Layer 5 of a small transformer language model trained on English Wikipedia (12 layers, counted from 0, width 96).
Take only the direct path to the model's output, skipping the later layers: a vector added to the residual stream pushes a token's score in proportion to its dot product with that token's output vector.

Output vectors of the tokens that the questions are about. A number n stands for (n - 128) times 0.0087.
"ically": 129, 161, 156, 74, 158, 178, 165, 124, 185, 111, 102, 245, 82, 101, 168, 128, 50, 115, 140, 60, 76, 138, 157, 61, 70, 159, 108, 62, 111, 90, 59, 77, 143, 93, 87, 153, 148, 114, 104, 150, 147, 68, 97, 170, 96, 245, 42, 136, 147, 132, 21, 205, 57, 150, 152, 146, 154, 62, 193, 183, 103, 120, 92, 224, 119, 160, 138, 216, 7, 126, 142, 175, 134, 149, 144, 107, 120, 106, 136, 197, 68, 108, 226, 173, 67, 181, 170, 144, 123, 163, 145, 97, 78, 79, 176, 180
"if": 147, 151, 118, 67, 155, 154, 151, 72, 104, 66, 143, 194, 129, 117, 141, 135, 42, 69, 148, 104, 126, 148, 153, 118, 124, 118, 110, 176, 113, 166, 130, 126, 103, 128, 159, 172, 139, 172, 182, 134, 89, 109, 126, 182, 164, 67, 108, 153, 133, 92, 120, 134, 134, 106, 203, 135, 78, 142, 157, 75, 160, 95, 66, 125, 112, 132, 162, 134, 87, 141, 105, 166, 160, 127, 109, 69, 195, 120, 108, 156, 100, 186, 165, 148, 117, 82, 96, 141, 97, 188, 55, 186, 126, 149, 92, 121
"ord": 146, 162, 177, 79, 143, 97, 180, 75, 168, 111, 109, 191, 77, 82, 170, 137, 95, 143, 94, 169, 128, 144, 128, 105, 158, 136, 146, 77, 167, 115, 145, 123, 145, 111, 167, 187, 100, 198, 118, 121, 83, 100, 94, 73, 103, 102, 86, 110, 52, 144, 86, 149, 168, 196, 154, 165, 121, 171, 128, 85, 163, 67, 160, 174, 103, 70, 156, 131, 79, 114, 107, 188, 174, 47, 99, 128, 122, 83, 103, 134, 130, 155, 131, 176, 130, 142, 77, 190, 143, 108, 147, 158, 73, 113, 159, 161
"ominated": 138, 81, 178, 62, 110, 168, 109, 84, 164, 140, 234, 222, 80, 80, 59, 153, 104, 113, 129, 94, 135, 240, 199, 51, 124, 191, 240, 63, 114, 102, 78, 97, 159, 80, 116, 150, 68, 101, 115, 241, 101, 73, 81, 104, 103, 190, 71, 95, 104, 145, 66, 173, 133, 179, 167, 165, 118, 10, 87, 143, 79, 216, 94, 201, 121, 148, 66, 188, 91, 97, 165, 210, 130, 118, 190, 177, 148, 180, 196, 75, 76, 129, 222, 193, 26, 174, 68, 110, 26, 202, 160, 148, 62, 86, 137, 110
"\n ": 123, 141, 174, 166, 124, 201, 147, 119, 65, 57, 173, 160, 88, 101, 127, 128, 102, 46, 131, 158, 127, 157, 117, 141, 106, 137, 125, 98, 134, 135, 88, 84, 185, 124, 87, 184, 112, 105, 79, 141, 91, 126, 169, 143, 113, 141, 101, 198, 106, 173, 96, 163, 70, 112, 161, 138, 133, 131, 140, 115, 139, 139, 95, 133, 129, 129, 122, 123, 109, 156, 140, 197, 173, 123, 184, 137, 126, 153, 108, 79, 35, 151, 133, 132, 99, 232, 39, 148, 82, 88, 139, 137, 130, 137, 159, 137
"===": 172, 160, 79, 120, 132, 161, 179, 203, 105, 28, 114, 157, 167, 133, 206, 132, 99, 47, 186, 143, 85, 182, 57, 192, 81, 144, 148, 102, 71, 107, 91, 125, 157, 92, 117, 139, 83, 141, 78, 150, 97, 39, 123, 94, 96, 172, 68, 167, 50, 186, 133, 195, 30, 113, 162, 172, 144, 201, 193, 172, 172, 221, 102, 80, 112, 202, 128, 152, 81, 129, 141, 99, 108, 95, 160, 163, 105, 159, 159, 94, 74, 99, 207, 142, 81, 187, 89, 148, 67, 67, 178, 65, 147, 124, 167, 112
"own": 113, 103, 160, 72, 100, 175, 121, 56, 61, 100, 131, 193, 69, 121, 59, 123, 136, 92, 167, 83, 74, 213, 157, 125, 140, 201, 149, 167, 54, 142, 102, 138, 86, 74, 204, 214, 114, 84, 168, 110, 113, 148, 95, 169, 85, 122, 77, 99, 86, 103, 55, 148, 110, 214, 178, 161, 97, 60, 103, 137, 203, 151, 79, 116, 116, 102, 55, 103, 39, 89, 194, 188, 158, 99, 110, 117, 140, 147, 238, 170, 90, 186, 238, 166, 54, 145, 118, 121, 186, 216, 92, 99, 100, 174, 199, 181
"ights": 133, 202, 174, 78, 30, 141, 178, 155, 149, 97, 209, 208, 138, 81, 94, 191, 64, 68, 204, 102, 114, 186, 134, 161, 107, 130, 187, 149, 108, 192, 161, 122, 178, 62, 142, 172, 49, 156, 118, 127, 12, 126, 88, 78, 135, 142, 126, 86, 153, 135, 91, 178, 127, 160, 86, 127, 162, 109, 116, 114, 169, 213, 130, 104, 145, 113, 69, 154, 40, 97, 142, 161, 137, 16, 119, 82, 170, 144, 170, 100, 113, 197, 214, 192, 66, 218, 83, 152, 53, 110, 83, 130, 64, 57, 160, 120
" then": 117, 159, 136, 141, 130, 149, 155, 95, 133, 148, 101, 144, 91, 88, 91, 171, 63, 144, 214, 137, 112, 130, 153, 129, 106, 111, 164, 74, 118, 146, 120, 58, 106, 136, 136, 185, 149, 132, 107, 121, 132, 112, 146, 136, 119, 112, 58, 105, 72, 178, 96, 147, 131, 128, 181, 116, 167, 77, 186, 169, 125, 144, 151, 130, 79, 87, 127, 106, 76, 167, 135, 130, 167, 109, 152, 116, 127, 139, 145, 94, 156, 168, 197, 138, 89, 192, 143, 118, 52, 131, 143, 65, 102, 78, 170, 169
"ft": 141, 167, 124, 57, 173, 44, 133, 154, 180, 162, 142, 159, 132, 163, 30, 122, 47, 119, 193, 109, 59, 99, 86, 22, 54, 137, 164, 168, 80, 183, 103, 87, 132, 132, 206, 190, 93, 105, 63, 146, 119, 99, 119, 104, 125, 142, 69, 93, 53, 193, 110, 91, 150, 84, 164, 204, 183, 102, 144, 136, 72, 125, 107, 183, 93, 120, 112, 232, 90, 119, 113, 163, 201, 68, 184, 110, 157, 163, 152, 180, 74, 158, 139, 154, 135, 199, 96, 183, 83, 192, 117, 157, 88, 104, 176, 148
"lish": 131, 77, 140, 67, 97, 109, 148, 56, 58, 107, 99, 248, 124, 111, 83, 80, 95, 147, 189, 100, 120, 186, 126, 79, 36, 187, 167, 143, 114, 123, 130, 62, 129, 116, 100, 170, 114, 186, 35, 198, 54, 164, 120, 29, 90, 94, 53, 64, 80, 221, 136, 104, 130, 189, 185, 130, 142, 85, 238, 107, 124, 126, 91, 222, 154, 124, 119, 223, 28, 163, 161, 171, 75, 72, 184, 34, 218, 193, 159, 56, 159, 201, 213, 180, 50, 218, 66, 148, 92, 130, 231, 136, 70, 88, 235, 175
"the": 126, 159, 133, 125, 188, 138, 120, 108, 76, 94, 127, 167, 101, 47, 118, 124, 80, 131, 100, 59, 132, 136, 141, 76, 60, 138, 220, 122, 90, 148, 78, 128, 145, 142, 140, 142, 91, 164, 117, 107, 165, 122, 112, 132, 141, 77, 91, 112, 114, 143, 116, 139, 105, 138, 160, 121, 162, 130, 157, 107, 170, 174, 100, 114, 97, 110, 171, 219, 74, 115, 153, 147, 195, 27, 170, 125, 136, 121, 196, 87, 116, 164, 231, 144, 67, 147, 56, 136, 111, 162, 113, 146, 94, 119, 191, 210

Output weights of attention head 0. The head adds the sum of these rows, row i times number i of z. A number n stands for (n - 128) times 0.0029.
o0: 143, 100, 123, 93, 89, 105, 100, 78, 156, 170, 30, 172, 90, 116, 156, 170, 163, 68, 97, 171, 94, 176, 101, 84, 114, 99, 178, 106, 129, 133, 120, 143, 153, 176, 172, 191, 91, 139, 118, 211, 151, 179, 155, 98, 206, 52, 73, 115, 85, 210, 96, 99, 147, 110, 112, 139, 143, 68, 161, 93, 160, 124, 160, 117, 135, 156, 159, 126, 105, 184, 127, 108, 126, 138, 175, 66, 133, 164, 167, 133, 166, 198, 115, 136, 102, 23, 149, 94, 131, 108, 145, 125, 103, 103, 78, 163
o1: 119, 171, 129, 99, 122, 150, 111, 118, 141, 105, 152, 70, 141, 90, 152, 108, 135, 119, 154, 92, 142, 119, 121, 148, 120, 101, 120, 164, 129, 119, 117, 114, 130, 130, 142, 113, 126, 120, 138, 111, 108, 134, 95, 157, 155, 122, 95, 149, 57, 145, 112, 102, 161, 151, 114, 86, 154, 160, 143, 133, 147, 148, 122, 152, 149, 165, 146, 86, 155, 174, 152, 143, 126, 107, 78, 157, 163, 87, 128, 145, 87, 138, 133, 102, 133, 145, 85, 143, 142, 107, 139, 178, 160, 104, 163, 92
o2: 143, 86, 113, 133, 107, 128, 152, 112, 146, 132, 166, 180, 135, 96, 134, 150, 92, 105, 125, 147, 141, 88, 117, 132, 174, 82, 152, 118, 152, 106, 138, 128, 130, 126, 78, 177, 152, 172, 148, 153, 126, 163, 105, 105, 35, 140, 94, 103, 103, 144, 118, 136, 109, 155, 72, 171, 100, 128, 122, 100, 137, 113, 135, 132, 141, 140, 142, 101, 116, 132, 107, 69, 116, 134, 178, 115, 111, 123, 130, 155, 87, 158, 189, 130, 122, 160, 146, 125, 134, 146, 139, 118, 97, 145, 140, 87
o3: 113, 183, 158, 198, 136, 143, 108, 94, 68, 151, 124, 152, 157, 138, 134, 128, 193, 147, 158, 86, 109, 167, 88, 141, 138, 179, 98, 152, 168, 109, 82, 167, 82, 102, 100, 159, 107, 132, 115, 95, 95, 60, 115, 181, 189, 122, 96, 187, 152, 163, 139, 186, 139, 109, 79, 158, 125, 92, 148, 162, 106, 109, 153, 124, 114, 144, 119, 153, 121, 77, 159, 130, 117, 128, 110, 165, 117, 110, 86, 131, 144, 81, 123, 135, 128, 102, 92, 105, 146, 89, 165, 107, 117, 120, 83, 144
o4: 121, 119, 96, 114, 72, 81, 120, 109, 142, 122, 147, 183, 109, 131, 144, 124, 131, 182, 97, 137, 146, 149, 77, 104, 100, 151, 129, 112, 85, 101, 187, 120, 97, 124, 123, 142, 146, 171, 135, 73, 104, 142, 207, 102, 155, 146, 132, 112, 142, 146, 127, 154, 133, 121, 93, 102, 131, 102, 133, 117, 185, 139, 158, 160, 123, 103, 86, 144, 143, 131, 126, 90, 145, 134, 141, 96, 197, 104, 155, 127, 114, 124, 119, 107, 138, 134, 76, 179, 171, 127, 157, 106, 103, 131, 83, 154
o5: 139, 151, 138, 47, 122, 132, 145, 182, 143, 117, 158, 117, 130, 149, 131, 166, 78, 122, 109, 190, 141, 154, 112, 153, 119, 59, 148, 133, 167, 161, 73, 102, 156, 157, 104, 153, 158, 166, 129, 99, 88, 141, 126, 115, 177, 98, 70, 159, 86, 80, 201, 114, 125, 93, 92, 180, 125, 87, 130, 76, 126, 112, 107, 146, 134, 121, 60, 111, 147, 98, 204, 129, 107, 95, 69, 91, 179, 90, 143, 151, 88, 148, 144, 147, 135, 199, 85, 134, 196, 130, 111, 121, 131, 158, 120, 146
o6: 91, 178, 121, 239, 137, 115, 206, 181, 121, 97, 149, 157, 88, 154, 101, 146, 104, 41, 125, 173, 112, 112, 182, 207, 88, 123, 87, 39, 128, 187, 43, 148, 102, 75, 94, 141, 110, 166, 125, 144, 151, 101, 87, 108, 114, 108, 150, 92, 81, 128, 172, 109, 99, 179, 127, 166, 131, 109, 116, 196, 95, 132, 145, 170, 121, 60, 122, 135, 108, 79, 158, 217, 151, 131, 162, 176, 79, 110, 112, 68, 153, 139, 146, 118, 93, 182, 117, 141, 166, 122, 74, 164, 58, 181, 118, 115
o7: 67, 163, 122, 135, 114, 123, 174, 121, 109, 125, 148, 101, 107, 154, 118, 119, 108, 86, 143, 151, 124, 173, 156, 163, 98, 119, 157, 131, 151, 157, 142, 115, 177, 129, 144, 107, 158, 134, 134, 161, 121, 96, 94, 99, 76, 158, 133, 158, 143, 118, 92, 131, 93, 130, 144, 193, 164, 177, 96, 147, 113, 72, 101, 150, 98, 137, 65, 144, 160, 127, 114, 121, 91, 102, 196, 183, 84, 152, 137, 113, 106, 141, 138, 100, 84, 118, 115, 160, 128, 211, 129, 86, 158, 144, 75, 66
o8: 103, 139, 133, 146, 148, 174, 103, 90, 177, 194, 151, 134, 86, 118, 193, 70, 142, 155, 104, 80, 143, 150, 151, 96, 97, 40, 152, 71, 70, 127, 97, 169, 104, 82, 81, 116, 207, 102, 106, 147, 103, 144, 114, 199, 84, 142, 162, 153, 85, 126, 147, 120, 121, 161, 189, 107, 118, 100, 125, 200, 120, 92, 131, 164, 72, 123, 157, 112, 105, 138, 65, 180, 168, 112, 219, 160, 97, 144, 150, 107, 78, 117, 179, 46, 131, 136, 118, 112, 141, 156, 230, 130, 109, 124, 142, 114
o9: 155, 178, 121, 149, 181, 132, 139, 128, 123, 111, 150, 137, 142, 167, 104, 81, 121, 119, 109, 125, 122, 141, 159, 183, 172, 107, 113, 112, 129, 194, 102, 103, 165, 153, 116, 58, 70, 115, 88, 158, 152, 111, 174, 113, 69, 166, 128, 97, 118, 120, 173, 109, 114, 81, 115, 121, 125, 134, 82, 121, 138, 158, 86, 128, 85, 109, 151, 88, 147, 148, 180, 82, 102, 128, 167, 163, 123, 186, 125, 137, 107, 108, 147, 175, 104, 94, 119, 129, 150, 103, 113, 115, 132, 127, 157, 141
o10: 84, 179, 155, 152, 148, 110, 136, 160, 130, 112, 118, 105, 123, 124, 78, 108, 154, 168, 131, 125, 144, 203, 91, 192, 82, 151, 148, 159, 115, 142, 175, 138, 108, 142, 119, 128, 140, 140, 108, 130, 87, 150, 167, 163, 151, 137, 119, 141, 83, 98, 113, 148, 121, 155, 116, 106, 106, 137, 109, 100, 148, 186, 114, 138, 71, 154, 101, 110, 127, 133, 93, 144, 90, 149, 108, 149, 177, 105, 64, 136, 143, 117, 73, 132, 86, 180, 119, 158, 148, 100, 94, 150, 110, 139, 92, 113
o11: 136, 107, 146, 93, 171, 177, 132, 101, 133, 94, 90, 68, 188, 126, 149, 180, 126, 153, 115, 123, 156, 135, 172, 129, 107, 151, 86, 192, 188, 115, 125, 181, 127, 132, 72, 113, 83, 105, 117, 129, 106, 154, 132, 191, 119, 146, 128, 150, 105, 173, 97, 155, 136, 149, 170, 93, 99, 127, 105, 171, 65, 98, 81, 162, 125, 136, 123, 80, 121, 170, 44, 81, 165, 143, 119, 137, 111, 191, 84, 143, 143, 138, 163, 98, 148, 129, 136, 50, 151, 150, 136, 78, 73, 180, 111, 113
o12: 179, 161, 131, 126, 196, 105, 68, 161, 111, 113, 95, 106, 152, 201, 137, 147, 114, 111, 129, 77, 95, 138, 74, 146, 164, 141, 126, 177, 120, 89, 146, 133, 159, 112, 149, 125, 114, 105, 122, 113, 102, 95, 171, 87, 148, 128, 113, 116, 152, 64, 117, 188, 161, 95, 120, 149, 114, 162, 160, 98, 166, 92, 76, 96, 120, 133, 157, 120, 159, 149, 174, 119, 112, 137, 55, 117, 156, 111, 146, 162, 152, 143, 28, 200, 129, 175, 101, 180, 96, 42, 82, 121, 121, 119, 158, 180
o13: 166, 98, 108, 104, 63, 81, 152, 134, 125, 96, 136, 141, 142, 149, 132, 166, 122, 129, 136, 174, 94, 124, 80, 162, 139, 134, 107, 139, 149, 118, 127, 116, 116, 136, 119, 134, 147, 143, 139, 132, 131, 126, 116, 142, 130, 117, 91, 118, 94, 114, 164, 143, 88, 156, 78, 136, 127, 107, 128, 52, 68, 158, 106, 135, 160, 160, 112, 147, 150, 73, 160, 125, 126, 114, 121, 92, 169, 107, 110, 133, 127, 171, 102, 166, 153, 192, 144, 135, 164, 131, 122, 177, 146, 150, 46, 129
o14: 171, 157, 105, 167, 84, 160, 137, 121, 133, 138, 122, 157, 145, 117, 155, 102, 163, 119, 149, 131, 75, 135, 160, 140, 154, 105, 127, 146, 121, 107, 85, 101, 97, 76, 136, 141, 140, 149, 96, 124, 158, 67, 128, 161, 95, 134, 123, 140, 104, 104, 131, 178, 115, 145, 125, 177, 119, 153, 175, 119, 78, 155, 122, 112, 135, 181, 143, 168, 103, 118, 112, 136, 128, 114, 100, 153, 53, 124, 79, 100, 143, 127, 165, 116, 132, 142, 178, 130, 86, 103, 182, 88, 107, 143, 106, 125
o15: 168, 128, 128, 160, 149, 170, 193, 153, 123, 85, 167, 98, 118, 120, 123, 91, 89, 180, 109, 129, 156, 107, 62, 207, 160, 92, 139, 135, 81, 81, 109, 118, 146, 152, 121, 43, 130, 123, 147, 110, 88, 141, 132, 106, 101, 158, 155, 138, 92, 114, 165, 105, 146, 140, 65, 163, 121, 175, 136, 146, 161, 114, 45, 117, 173, 104, 118, 122, 182, 160, 150, 118, 133, 103, 107, 198, 152, 48, 157, 132, 107, 140, 137, 125, 98, 201, 156, 147, 176, 82, 99, 99, 140, 110, 145, 28
o16: 160, 143, 131, 155, 119, 65, 190, 30, 57, 121, 82, 149, 112, 152, 121, 177, 157, 163, 133, 109, 164, 100, 137, 178, 216, 147, 158, 64, 76, 110, 89, 126, 164, 132, 184, 73, 90, 157, 71, 102, 136, 128, 152, 180, 133, 111, 65, 78, 163, 151, 169, 132, 135, 75, 71, 74, 107, 99, 159, 145, 160, 118, 156, 89, 135, 131, 123, 89, 167, 154, 71, 116, 127, 84, 175, 168, 179, 136, 164, 164, 152, 128, 168, 177, 117, 55, 158, 127, 191, 58, 90, 108, 121, 143, 126, 89
o17: 176, 97, 96, 123, 83, 108, 128, 135, 99, 103, 150, 77, 142, 117, 138, 140, 152, 141, 118, 172, 132, 121, 168, 118, 102, 106, 93, 127, 144, 152, 127, 70, 112, 132, 113, 89, 145, 93, 119, 130, 149, 161, 136, 139, 143, 142, 173, 144, 157, 163, 86, 126, 111, 138, 125, 166, 168, 118, 104, 123, 143, 93, 139, 120, 100, 194, 99, 171, 96, 103, 94, 138, 104, 79, 104, 136, 120, 164, 138, 149, 117, 161, 144, 123, 138, 125, 114, 132, 93, 190, 133, 74, 158, 154, 118, 130
o18: 152, 151, 123, 110, 112, 185, 119, 141, 167, 150, 117, 86, 161, 128, 88, 171, 128, 139, 149, 59, 109, 97, 204, 144, 65, 153, 132, 127, 146, 99, 82, 117, 92, 79, 151, 121, 159, 106, 100, 96, 119, 100, 136, 124, 131, 125, 49, 110, 129, 117, 51, 85, 135, 125, 168, 131, 177, 145, 111, 133, 160, 97, 139, 97, 143, 167, 98, 127, 129, 69, 130, 126, 163, 105, 115, 180, 141, 130, 175, 134, 109, 114, 151, 130, 85, 139, 140, 143, 150, 128, 235, 148, 187, 176, 118, 88
o19: 96, 138, 106, 150, 123, 151, 126, 116, 95, 101, 114, 100, 176, 129, 144, 157, 132, 125, 96, 151, 127, 115, 153, 202, 137, 112, 83, 97, 130, 156, 107, 116, 169, 118, 97, 116, 106, 143, 110, 100, 158, 144, 80, 119, 140, 169, 153, 108, 118, 165, 147, 123, 93, 149, 109, 187, 108, 160, 97, 150, 95, 161, 93, 112, 139, 117, 103, 90, 113, 140, 98, 90, 108, 142, 99, 147, 129, 171, 119, 132, 161, 106, 172, 131, 108, 124, 100, 110, 153, 163, 149, 107, 116, 191, 121, 153
o20: 135, 77, 120, 78, 180, 129, 130, 105, 164, 153, 112, 143, 112, 109, 189, 167, 126, 136, 106, 128, 150, 143, 183, 124, 113, 138, 149, 123, 172, 81, 130, 147, 103, 71, 113, 132, 160, 85, 96, 79, 132, 129, 147, 91, 130, 115, 98, 128, 166, 140, 143, 118, 106, 138, 170, 123, 118, 154, 132, 106, 121, 134, 84, 93, 110, 107, 92, 143, 99, 168, 96, 147, 97, 115, 111, 89, 87, 189, 168, 107, 138, 163, 109, 166, 156, 138, 194, 113, 109, 140, 176, 95, 159, 170, 91, 181
o21: 177, 117, 141, 105, 145, 146, 137, 104, 172, 175, 153, 60, 102, 106, 121, 156, 144, 93, 127, 124, 128, 183, 64, 96, 143, 56, 176, 150, 152, 143, 80, 84, 160, 133, 148, 159, 170, 101, 136, 153, 145, 116, 158, 112, 85, 89, 61, 109, 95, 114, 125, 137, 161, 98, 111, 142, 121, 110, 114, 95, 108, 122, 92, 93, 152, 193, 128, 146, 124, 145, 106, 148, 129, 124, 123, 110, 167, 122, 158, 168, 102, 166, 130, 166, 125, 143, 144, 142, 99, 147, 155, 115, 133, 126, 176, 71
o22: 164, 147, 133, 83, 192, 160, 126, 153, 131, 95, 157, 162, 170, 116, 146, 105, 199, 221, 122, 40, 48, 136, 150, 72, 143, 111, 76, 127, 148, 120, 74, 153, 105, 104, 125, 114, 140, 86, 112, 138, 166, 127, 147, 119, 90, 88, 103, 80, 135, 104, 193, 147, 140, 73, 119, 76, 97, 83, 87, 147, 45, 171, 82, 120, 151, 163, 74, 137, 104, 141, 99, 178, 187, 155, 137, 143, 134, 148, 107, 114, 108, 124, 224, 187, 129, 142, 150, 66, 125, 179, 138, 154, 194, 148, 101, 121
o23: 165, 117, 141, 129, 126, 161, 88, 119, 165, 131, 154, 198, 135, 131, 168, 124, 145, 97, 93, 144, 81, 157, 49, 93, 167, 107, 83, 158, 136, 154, 129, 117, 152, 173, 84, 176, 129, 141, 188, 171, 188, 186, 137, 127, 113, 159, 120, 90, 120, 171, 125, 114, 141, 100, 55, 143, 115, 104, 116, 105, 145, 115, 161, 154, 161, 117, 125, 69, 127, 142, 98, 107, 137, 134, 109, 108, 116, 129, 96, 105, 142, 67, 137, 153, 142, 75, 141, 102, 85, 123, 164, 108, 80, 130, 135, 164
o24: 193, 115, 155, 90, 74, 101, 92, 87, 103, 143, 169, 155, 123, 63, 140, 85, 129, 126, 150, 150, 99, 83, 126, 147, 147, 136, 157, 135, 156, 109, 95, 88, 165, 131, 154, 104, 92, 162, 116, 176, 145, 134, 150, 132, 154, 112, 115, 127, 108, 159, 105, 111, 152, 116, 48, 217, 168, 151, 91, 104, 135, 151, 168, 132, 123, 165, 138, 87, 120, 94, 165, 99, 25, 119, 176, 120, 106, 115, 132, 181, 136, 132, 97, 162, 156, 107, 141, 149, 124, 129, 150, 194, 158, 77, 134, 111
o25: 106, 107, 139, 154, 134, 130, 189, 66, 98, 156, 79, 121, 136, 153, 153, 141, 106, 103, 132, 129, 134, 107, 146, 154, 121, 125, 120, 82, 160, 108, 109, 148, 170, 106, 115, 131, 168, 159, 90, 175, 150, 110, 103, 141, 82, 109, 138, 175, 158, 188, 125, 121, 112, 144, 129, 144, 111, 145, 149, 156, 123, 69, 134, 143, 90, 82, 117, 77, 169, 70, 90, 66, 144, 139, 217, 115, 83, 160, 96, 155, 124, 125, 175, 117, 174, 128, 201, 89, 101, 119, 144, 98, 99, 152, 113, 147
o26: 131, 159, 123, 130, 108, 125, 89, 181, 131, 117, 145, 107, 110, 156, 135, 87, 202, 142, 66, 110, 127, 173, 144, 126, 106, 99, 134, 105, 164, 123, 145, 138, 138, 155, 115, 119, 175, 75, 104, 122, 108, 166, 127, 117, 116, 152, 185, 174, 114, 83, 155, 181, 107, 105, 112, 167, 114, 145, 129, 156, 149, 103, 149, 106, 77, 146, 106, 177, 139, 160, 61, 127, 135, 114, 106, 195, 101, 139, 78, 113, 140, 122, 133, 139, 144, 114, 148, 110, 128, 113, 112, 90, 108, 93, 99, 124
o27: 98, 105, 80, 63, 117, 136, 130, 141, 138, 125, 144, 95, 96, 128, 163, 62, 109, 121, 120, 63, 149, 135, 164, 84, 151, 148, 160, 148, 115, 174, 137, 89, 104, 186, 104, 152, 179, 134, 154, 97, 141, 100, 106, 118, 77, 183, 137, 202, 154, 174, 142, 131, 109, 53, 132, 89, 117, 122, 132, 107, 72, 98, 154, 131, 153, 24, 121, 115, 205, 120, 130, 95, 150, 64, 192, 94, 170, 144, 141, 96, 142, 153, 159, 172, 173, 187, 161, 156, 93, 124, 185, 171, 136, 64, 136, 116
o28: 105, 134, 110, 135, 114, 157, 181, 144, 145, 123, 168, 143, 159, 123, 106, 124, 113, 113, 167, 104, 125, 149, 94, 114, 141, 82, 173, 155, 145, 148, 176, 151, 166, 174, 136, 161, 97, 126, 195, 162, 98, 117, 109, 110, 119, 146, 86, 128, 119, 111, 126, 145, 161, 89, 118, 98, 114, 79, 138, 148, 113, 118, 144, 150, 139, 137, 140, 96, 117, 157, 83, 110, 107, 107, 142, 161, 130, 99, 113, 151, 119, 153, 124, 104, 121, 133, 113, 110, 131, 161, 102, 113, 100, 130, 142, 42
o29: 119, 204, 132, 139, 59, 140, 98, 170, 127, 122, 99, 119, 104, 128, 81, 160, 132, 119, 109, 124, 152, 95, 143, 152, 118, 131, 71, 139, 154, 153, 120, 160, 50, 123, 127, 173, 108, 124, 73, 103, 101, 144, 186, 121, 113, 180, 141, 127, 148, 112, 212, 138, 160, 85, 119, 165, 107, 87, 108, 98, 162, 114, 143, 88, 147, 88, 134, 180, 211, 79, 184, 118, 155, 138, 85, 157, 133, 98, 140, 151, 171, 134, 105, 188, 118, 8, 111, 92, 169, 141, 148, 109, 89, 113, 130, 102
o30: 178, 127, 189, 118, 173, 148, 78, 120, 194, 140, 123, 63, 155, 95, 67, 127, 177, 107, 154, 122, 157, 132, 120, 130, 95, 137, 121, 119, 94, 107, 90, 58, 126, 72, 108, 156, 191, 168, 78, 167, 139, 151, 162, 150, 105, 91, 152, 108, 104, 83, 81, 120, 114, 171, 147, 155, 112, 191, 80, 112, 151, 119, 85, 97, 105, 212, 144, 113, 85, 84, 64, 115, 155, 191, 159, 93, 141, 144, 97, 149, 101, 101, 165, 179, 111, 160, 156, 123, 90, 112, 208, 180, 77, 134, 169, 152
o31: 101, 126, 150, 141, 160, 145, 122, 137, 99, 156, 148, 117, 116, 105, 100, 169, 143, 86, 160, 153, 188, 128, 147, 129, 168, 93, 158, 102, 159, 129, 76, 147, 100, 133, 98, 154, 151, 122, 148, 105, 86, 117, 37, 149, 131, 88, 106, 184, 180, 117, 177, 115, 114, 109, 125, 167, 109, 106, 163, 116, 99, 89, 149, 57, 134, 121, 114, 179, 130, 115, 160, 186, 150, 108, 132, 164, 80, 101, 130, 89, 122, 115, 117, 143, 140, 101, 133, 137, 136, 102, 97, 122, 147, 105, 165, 125

Each question shows a token from some text and the vector z that the head gathered there. A number n stands for (n - 128) times 0.031.

"u": 109, 168, 123, 174, 48, 180, 183, 131, 59, 133, 100, 110, 153, 157, 145, 134, 168, 121, 186, 162, 143, 154, 103, 55, 155, 143, 78, 111, 101, 106, 143, 210
Which two tokens does it push up most, strongest first? "===", "ights"

" with": 179, 152, 121, 151, 77, 173, 124, 92, 115, 89, 121, 138, 132, 152, 134, 127, 154, 109, 147, 121, 156, 187, 123, 82, 154, 157, 79, 124, 113, 114, 182, 188
Which of these tokens does it push up most? "lish"

"ous": 147, 139, 146, 185, 71, 202, 165, 138, 66, 120, 106, 112, 150, 180, 127, 124, 170, 115, 166, 144, 139, 161, 93, 59, 174, 159, 70, 102, 104, 121, 154, 227
Which of these tokens does it push down most? "ically"

"al": 134, 169, 135, 154, 69, 177, 186, 118, 113, 113, 99, 117, 120, 155, 118, 140, 181, 110, 186, 112, 128, 177, 114, 48, 147, 152, 64, 169, 104, 122, 154, 232
Which of these tokens does it push up most? "the"

" Mex": 139, 163, 137, 122, 49, 180, 179, 121, 126, 104, 118, 140, 115, 151, 144, 131, 142, 112, 173, 121, 174, 194, 108, 68, 118, 176, 74, 153, 85, 116, 203, 213
Which two tokens does it push up most, strongest first? " then", "\n "

" the": 157, 154, 119, 162, 70, 189, 149, 92, 131, 96, 106, 111, 126, 142, 137, 113, 160, 117, 183, 106, 175, 174, 120, 56, 164, 148, 76, 146, 83, 108, 179, 221
Which of these tokens does it push up most? "the"

"il": 139, 138, 141, 162, 58, 166, 173, 112, 90, 133, 95, 119, 147, 154, 162, 106, 183, 121, 178, 144, 151, 167, 111, 67, 175, 162, 45, 123, 97, 116, 181, 208
Which of these tokens does it push up most? "==="

" 192": 124, 142, 142, 153, 61, 194, 158, 102, 94, 74, 113, 146, 132, 160, 167, 111, 141, 138, 176, 117, 158, 179, 111, 66, 140, 162, 92, 126, 97, 129, 213, 213
Which of these tokens does it push up most? "own"

"ight": 111, 167, 147, 169, 61, 198, 188, 137, 102, 117, 116, 121, 106, 154, 141, 144, 150, 131, 182, 144, 144, 179, 123, 60, 149, 136, 74, 91, 113, 113, 176, 230
Which of these tokens does it push down most? "lish"

" month": 109, 160, 139, 152, 51, 187, 162, 127, 114, 133, 106, 128, 112, 144, 142, 131, 145, 133, 171, 143, 162, 185, 123, 60, 156, 158, 70, 108, 104, 100, 191, 219
Which of these tokens does it push up most? "==="

"ac": 128, 159, 147, 143, 56, 200, 173, 130, 110, 119, 99, 111, 116, 164, 130, 128, 174, 120, 186, 138, 148, 185, 117, 60, 144, 147, 77, 150, 118, 119, 158, 234
Which of these tokens does it push up most? "ights"

"w": 150, 164, 133, 152, 61, 161, 151, 120, 130, 100, 90, 126, 119, 144, 150, 94, 153, 119, 185, 116, 157, 194, 117, 49, 149, 154, 75, 155, 111, 92, 181, 219
Which two tokens does it push up most, strongest first? "ominated", " then"

"am": 160, 147, 119, 150, 63, 175, 155, 113, 81, 91, 112, 98, 146, 148, 140, 82, 168, 128, 186, 119, 143, 191, 93, 70, 139, 158, 98, 148, 101, 125, 193, 223
Which two tokens does it push up most, strongest first? "ft", " then"

" N": 138, 168, 125, 142, 50, 180, 162, 96, 123, 88, 117, 151, 126, 138, 134, 120, 163, 108, 172, 121, 173, 181, 118, 53, 120, 176, 71, 127, 90, 99, 186, 219
Which two tokens does it push up most, strongest first? " then", "own"

"ell": 161, 154, 134, 115, 66, 172, 159, 98, 135, 99, 115, 154, 126, 152, 149, 122, 137, 116, 157, 130, 161, 182, 126, 72, 133, 157, 93, 124, 106, 110, 185, 187
Which of these tokens does it push up most? " then"

"C": 94, 165, 141, 125, 28, 164, 165, 140, 124, 114, 97, 144, 105, 159, 142, 124, 140, 123, 199, 142, 174, 182, 142, 66, 141, 165, 74, 157, 108, 104, 191, 220
Which two tokens does it push up most, strongest first? "ominated", "ically"